Layer 4 of a small transformer language model trained on English Wikipedia (12 layers, counted from 0, width 64). Numbers have three digits each and are written without spaces.
Take only the direct path to the model's output, skipping the later layers: a vector added to the residual stream pushes a token's score in proportion to its dot product with that token's output vector.

Output vectors of the tokens that the questions are about. A number n stands for (n - 500) times 0.0028.
"us": 493425590531566429581550472199480662579640573671584560537425427698609503459429630250432442456619554650581362530528494452293351475391439437558368275457467299581699586557551263543446441635507622
"ap": 663638351441571466512527577403345548576626525592756611643576339604520519523337260497464510514500395551516583567509380347521428718248643419500503350363507356546392702336561554347543380633386448
"are ": 538419583644660465596569537287335640645486686639583437977438286481655755516617787519514718158491490559581697399477669721692292449253415689493220466559471654464500475217551563421852197480398251
"==": 339655459500480343647397736634406387466568801444702390772382570641581582627567790508248371537543377447520454488432272572593679664504613431478528529455536536388388167513450219372426143402586437
"which ": 460440135348607507620743563255705765647529430453546700635544353308546554609683628409302542406421205596490568337742711483564484310280557362424475629775555729239370352118129539605528161473116718
"tim": 450695449386375533554495676047370518378448614421571263415575358402537602743590458528563486282625547283695557292556313330476386677454744824188366580792282827352207466465491610675639553553549522
"un": 507632635731692500492653436382554484536645564546345342476478452562399490361262250356386448331477343516411376601522503466556608546577568510586316432400381239425612667347500409598390461591436536
"ia ": 314660675318315199525507317688438476652568579633572431596516437406453465468623515558581515530581478401340572583406640653167174411362510478559648529534269496446320275661493551437381606542435433
"ot": 478643471388460275308323601372277279592367553629685346396469514356467587267507335416429859582666544617479445533520376597405449581482649624535525515700342580628610545500542697496357314489562404
"duc": 462664626270565238473777424447542577418511594461703588461365438669549682436640741390352652196610412404496421311606374441337569456439588523284527650546324814500338484409576512615614422516592570
"te": 485377481317412582473423235523450518509500396330545500465578456515652628462703519614382422387614766425351482113592472648329329658489556435248618754567676621330403366471489298376663519560617640
"pl": 514544437525664585582645500336532476492507519452516798230474450406451671531514409493429532539446525464551378629646542267427399634399342619217545210451534698277423308508667485545722522559559463
"one ": 396607639470420505359308750249504430631524433525566259441473343539253469577507390728677507470514589466532507511490453431534203430340561467505427596486532369295618428314215559610268519538415422
"pro": 453482484362525541548719656374402485500388563310543487369429488448365732518473427422302439477384513417331369378558615448461369487340532632351378366436367588443406435411548632391557356543563728
"200": 442425662282533547633452538522676472452692523492457441400524332553522815754560710507251579496397352579439279650599292443515284566416385529436544748486432493629365561552406389401566388293407486
"a": 520513360673622524368413364589337529599466561674692600453578430723569614311397414467603490619426460438429631530291263371317539556546497331567398450451643454458557702565620385636599551590434452
"i": 528818640570407382375511303714310579586517624578633489471554551383500449364507568440555467566393489443343659436503677357329439504532378504703511189430314376648459541601630442771568577646617417
"q": 443597617542664412540500425391555428590529453375580408323614507553708353615550826520480455661480262407523542708633622557511489373684516558343575376671332605289374687496402637467574404496565437
"===": 508462531552407339509590685535403347347663649620742407689408526459709500682249601577210381607519218325489570427605386634557359471477328426437461696331580739484428283492622303454458416407434477
"x": 515574565621470435362381402489565493482337483348600599222467635720557594449412713504367516321537300386686475375578479656207581548720475500444610654786369708439399480525391533405517287524761327
"ran": 496702707500743506731463429591512338658639338363369376642589484675504599555648426525496517420424596663548255336462224463457319342660706661506525383496500385228514082326425625696515468608565616
"is ": 610431508627595488457546465525450460594388654698268525835469310464405500514652873287580327416420521353456578500577792743367412701290431422377508442768354324395519444330559647228470595543470392
"or ": 668453470553603468392515518559433557659338675610483378492397688607331397574700489383371455356400407615580444404473693541535706433625538345455460571579562449704577251276281756548681514624211568
"B": 615397615734506602620408549685491552418545490350474529433491402412312364628605431662414427655459500519480567537450395392554552246366605517616452532431567466558424497534511380343342569458512494
", ": 379398380524473385483461721580599434343430522667495646373577569601467446413393599420471378430607660301553565548506700374590634503613539482597678449472617387548514454613577397661627656537544529
"fic": 336604667531705457310694411551419652434520597388508723335688308348453864557587526776268640308488509476680306364472606566322308373466547679189402573770391475455431319648394371380341631580486574
"he ": 359418601603487452873466532349731669817610527586451584611383387423362371373606559417520453483610538078566702554473423458487127567496601655370320653664537467272331522541288255332622350561558537
"v": 758580374465619549341654374642514269431449627236460578355387588690432617420470568544345552545553565586616625348598628402443311579595719412463520586383557554486387598522597320632463612518471405
"were ": 515674664678551507899567529296449706708490612570611377764473236426485500432742720591416683328554366419480596231344608817665260305317552882259449464642545495310506479340422384517898110495107327
"\n": 314507341621570331375448591592500383438445638260346393549678599614559394574361752408525542625693582354406228515250558738639563426596241485590507567455649507496355420504570480468681533485617614

Each question shows what one neuron of this layer's MLP adds at an activation of 1. A number n stands for (n - 500) times 0.0007.

n62: 578563459535597607335469496763297629530456420365417396400376338680558484419567406597455728463246434615606353274552618577391246495477413544557387574549544405506462477492500673385603454588352657
Pushed up most: "fic"

n77: 404424620471628657670565354536482391537346642394532393402449335401562446477389437381428272480429579389341492541574477413308419473487475390395589593435579822447616426401745844467554594599419757
Pushed up most: "pro"

n59: 351516520752497558349445532492577473585590609445424595502227305577581611635452569325563477529397600459553574281725451259420501553683300603557579528500567511714513451482398635393312326391637512
Pushed up most: "x"

n5: 203461595588168609451373492593425465609525663570622512559727599464438641543655464754666506345730228482649478728510425748412559554429656526372709430647225563473380312560498426553407596644528382
Pushed up most: "ia "

n42: 590724684636435452613690540419396437443322437471752628357579723501505472578389542577429772574616376521656695506323553348382673281535457487466516595466520434447488602408504763374370615728505338
Which two tokens does it push up most, strongest first? "x", "q"

n216: 556464522402547525617495505496431582528437579508545640323493489542556454388541572600518498460555497445452495596548529520397541581531474432511414443503621534497495394545400497478458576477516554
Pushed up most: "pl"

n63: 641601460561501560608556525558383249278542768570503600706308423401430514641724731409422406443425554263341568619532359443376347482529394443501467353681408451513458670519543529481618638235524569
Which of these tokens does it push down most? "one "

n38: 457387521577499434561528566536463417439463547658604411456647486556527676371594606387481377364431453330341659380346663510536405568467342585625522530386504521729481607354598516472578558523575336
Pushed up most: "are "

n76: 493346625574476492521480331605406583559441420546472684520508481498510484393606547447508520656460654542539529341683531451609432579399563516586368517506666531521617533639569669489437608468406529
Which of these tokens does it push down most? "=="

n162: 626454614577343585433527575437400579275670487469296464652445423469583785359604705445435350536668516511547547403387500519506556280552359571349530548671414550504697266631432672620689616564347558
Which of these tokens does it push down most? "ap"

n24: 394660519539574526595532343289485651668317615532527373508569653540554657687471521567388514711531704485541627565592321478483575473900391531478375427532455526424318506459664444507472661667399419
Which two tokens does it push up most, strongest first? "tim", "q"

n147: 438516754497535396637369400506450519357260415546440408581463473572471430566643368689446464307470431577440677549437397373543499444375651308337517256657540540490483427433434556531434462544399532
Which of these tokens does it push down most? "\n"

n240: 582347713683376625572519671611589441337316623334586418452556533418431292483618567397510401484589417603341453440534431190584870527303467396525406678634491533705773553299391340560491483365460379
Which two tokens does it push up most, strongest first? "B", "or "

n206: 569345412367410649572582321436391442555333546345447312548422596457418504481654435515351781378353387486438570652506604428655465359412469487541492347592619414579377459642533232417525589403318510
Pushed up most: "were "

n251: 478509440546536537282554613539475544407691572471569402516499459338689468581362354376518525550320338475426592453463432446763269576586565386498578462314366395729383426519539525477298557447592507
Which of these tokens does it push down most? "were "

n192: 387606514704496555375514499484551364343513567440582666284430490472586553435392529382391420444450525569330374640679547660457282545425391624451800411383433472500783373551498365347515654508548525
Pushed up most: "pl"

n48: 410405478294579223546687625581550574471156592599584502555516426666394392556614413631693637672435393279550478254577558821568376326443463327655313506165391391465355416449302335350360319598587523
Pushed up most: "ia "

n173: 554516506576595581507557564407533463503450401411505468471451436575486470460597386379481494572546338358515596520483437602445558490597442420491442697509480514491552453320513511525423422459562550
Which of these tokens does it push down most? "i"

n98: 581461604596610420357623388588509411636461526649138389422308313457485510645655708538286486075524579312527641392229639750598377583488494417418421415615560560526723397444373673452468629410641451
Pushed up most: "is "

n0: 483448534399332528453331595453423492580684551568525318603628406542386496565528425491654458421396518470517555444627634431512455281485493446512581442437472450576554480517442520477499531582545558
Pushed up most: "one "

n81: 570476639428404718678622296738439484303592521623297471509600333422720592327380465516643397567549353537549575655399381478678521686411333541753350585476610584581214630215566554656314384384633513
Which of these tokens does it push down most? "or "

n171: 368505580507536449477484575419463420404382563481295571743474721409547475384335625388453480497666409582534387663391397656367736585567739367351575426386416482479592423570597593219495563460479316
Pushed up most: "=="

n249: 629545403566340450640787309444502376525454418443589597552422544474354504363508602550437603698435403396290406646602574330629382578651527565491577353380517511445533532546410514298612602487510428
Which of these tokens does it push down most? "tim"

n215: 481320398311599314529665227318520617650663461450604167344578603557472522608526597646566434714426500593482629640635744545410319349375481384378463376452459581513603438383352570569464251421392354
Which of these tokens does it push down most? ", "

n118: 616439655592742402455678689389458266457532624391561588383470683382520417491625577353421363713550395468563656798303433457347335454601384530359649372574556479362650761437635656565648398355552722
Which two tokens does it push up most, strongest first? "q", "pl"

n242: 579458536477496527609481345606340390527469522523615456433601432673567538560423399649546324436413452411441465548490463514528570544504569508478600484561465532452521470498519492713588632408386499
Which two tokens does it push up most, strongest first? "a", "ran"

n43: 434220548488498703570359461601616503531404662280328521422466332515601546481444504428515365734581487410416439432503496764252619508584346777695557423498708576600467583502826636335312455668554589
Pushed up most: "\n"

n184: 597656455578639438115474141662682595510527625247344737236418352696477485432473350594417374515613529694602524524572484672393413379544428417314751574528588436518330486535454665466584476498501592
Which of these tokens does it push down most? "are "

n205: 569458431535587366529379325378457471318637493607484410484554450483483636353589537533392582637528426589673530668519634399540622345642396578253487633445627529701693336534580529492430484410431644
Which of these tokens does it push down most? "he "

n58: 643584514581530505609316553567582548450153492292483224393230387488630555375547637491343309632412531311379496637595453645604571383444700300479508319677532618384519526225640615481661612488695609
Pushed up most: "q"

n10: 357710533418588563479576383147626213445398467674557677631462704545526517488479251291639602419750315618487692517427397502465445471545527645506518602556282439628450465429618509528633518564446494
Which of these tokens does it push down most? "B"

n254: 423722495544507490531633664378573617603561696479484343520319396307560583513438516335681654653401476538523630339552534804487376396623456520476651637561566349410609398426499346412479413479522543
Pushed up most: "were "

n60: 598680629733632670576282488540500487617468519557530398526547564339333485271414634278479664491505414384441649424523506567606342551620427515332532508624320576589487596382449622554720288345450486
Pushed up most: "were "

n41: 456624596664529534613638448647644428543664277530543539434331347388594592595659446501558725578618524524447500385214506547577665280501344636420501619615553400330441481490311449582665442427548624
Pushed up most: "were "

n72: 707373457452533453613484574415471568510422509366509722428554394484593499353348600226722622555389592553487471455566420439608407494501446346581593458450583561480488467552453569311654515518575462
Pushed up most: "pl"

n137: 436299563608608270456524367553630622533626612555334453667687683613716630388593397381457278463522747528594425324500396415437455463587247517513678420533438434446374372603328471491440379274567741
Pushed up most: "ran"

n100: 716506432612553582688584592481512629475595514661748419284390404407402679523499217650290368574391500489524484425496554284485676543312494466591412633365566511495416414537534376483306442491417677
Which of these tokens does it push down most? "\n"

n149: 518574664515505517450516537596447512526559560506427371506480469425494584564462553475547437460479586436456538582435576590462503400487585467416522602439455478453515496469516515603511425477597489
Pushed up most: "ia "

n7: 522478536512529465527468693733561417255620722351491711406523649503662496652432694412599441672664728453508285626496488465161623421542485709116506779372610675557275436432467615624483606644390551
Which two tokens does it push up most, strongest first? "\n", "duc"

n241: 611568604455648475460556545416505418502480550417535452605287603364602416490527400516636469504484581477419463339525608569471430463577575443518502596562547476419475514445568471684397589525480483
Which of these tokens does it push down most? "200"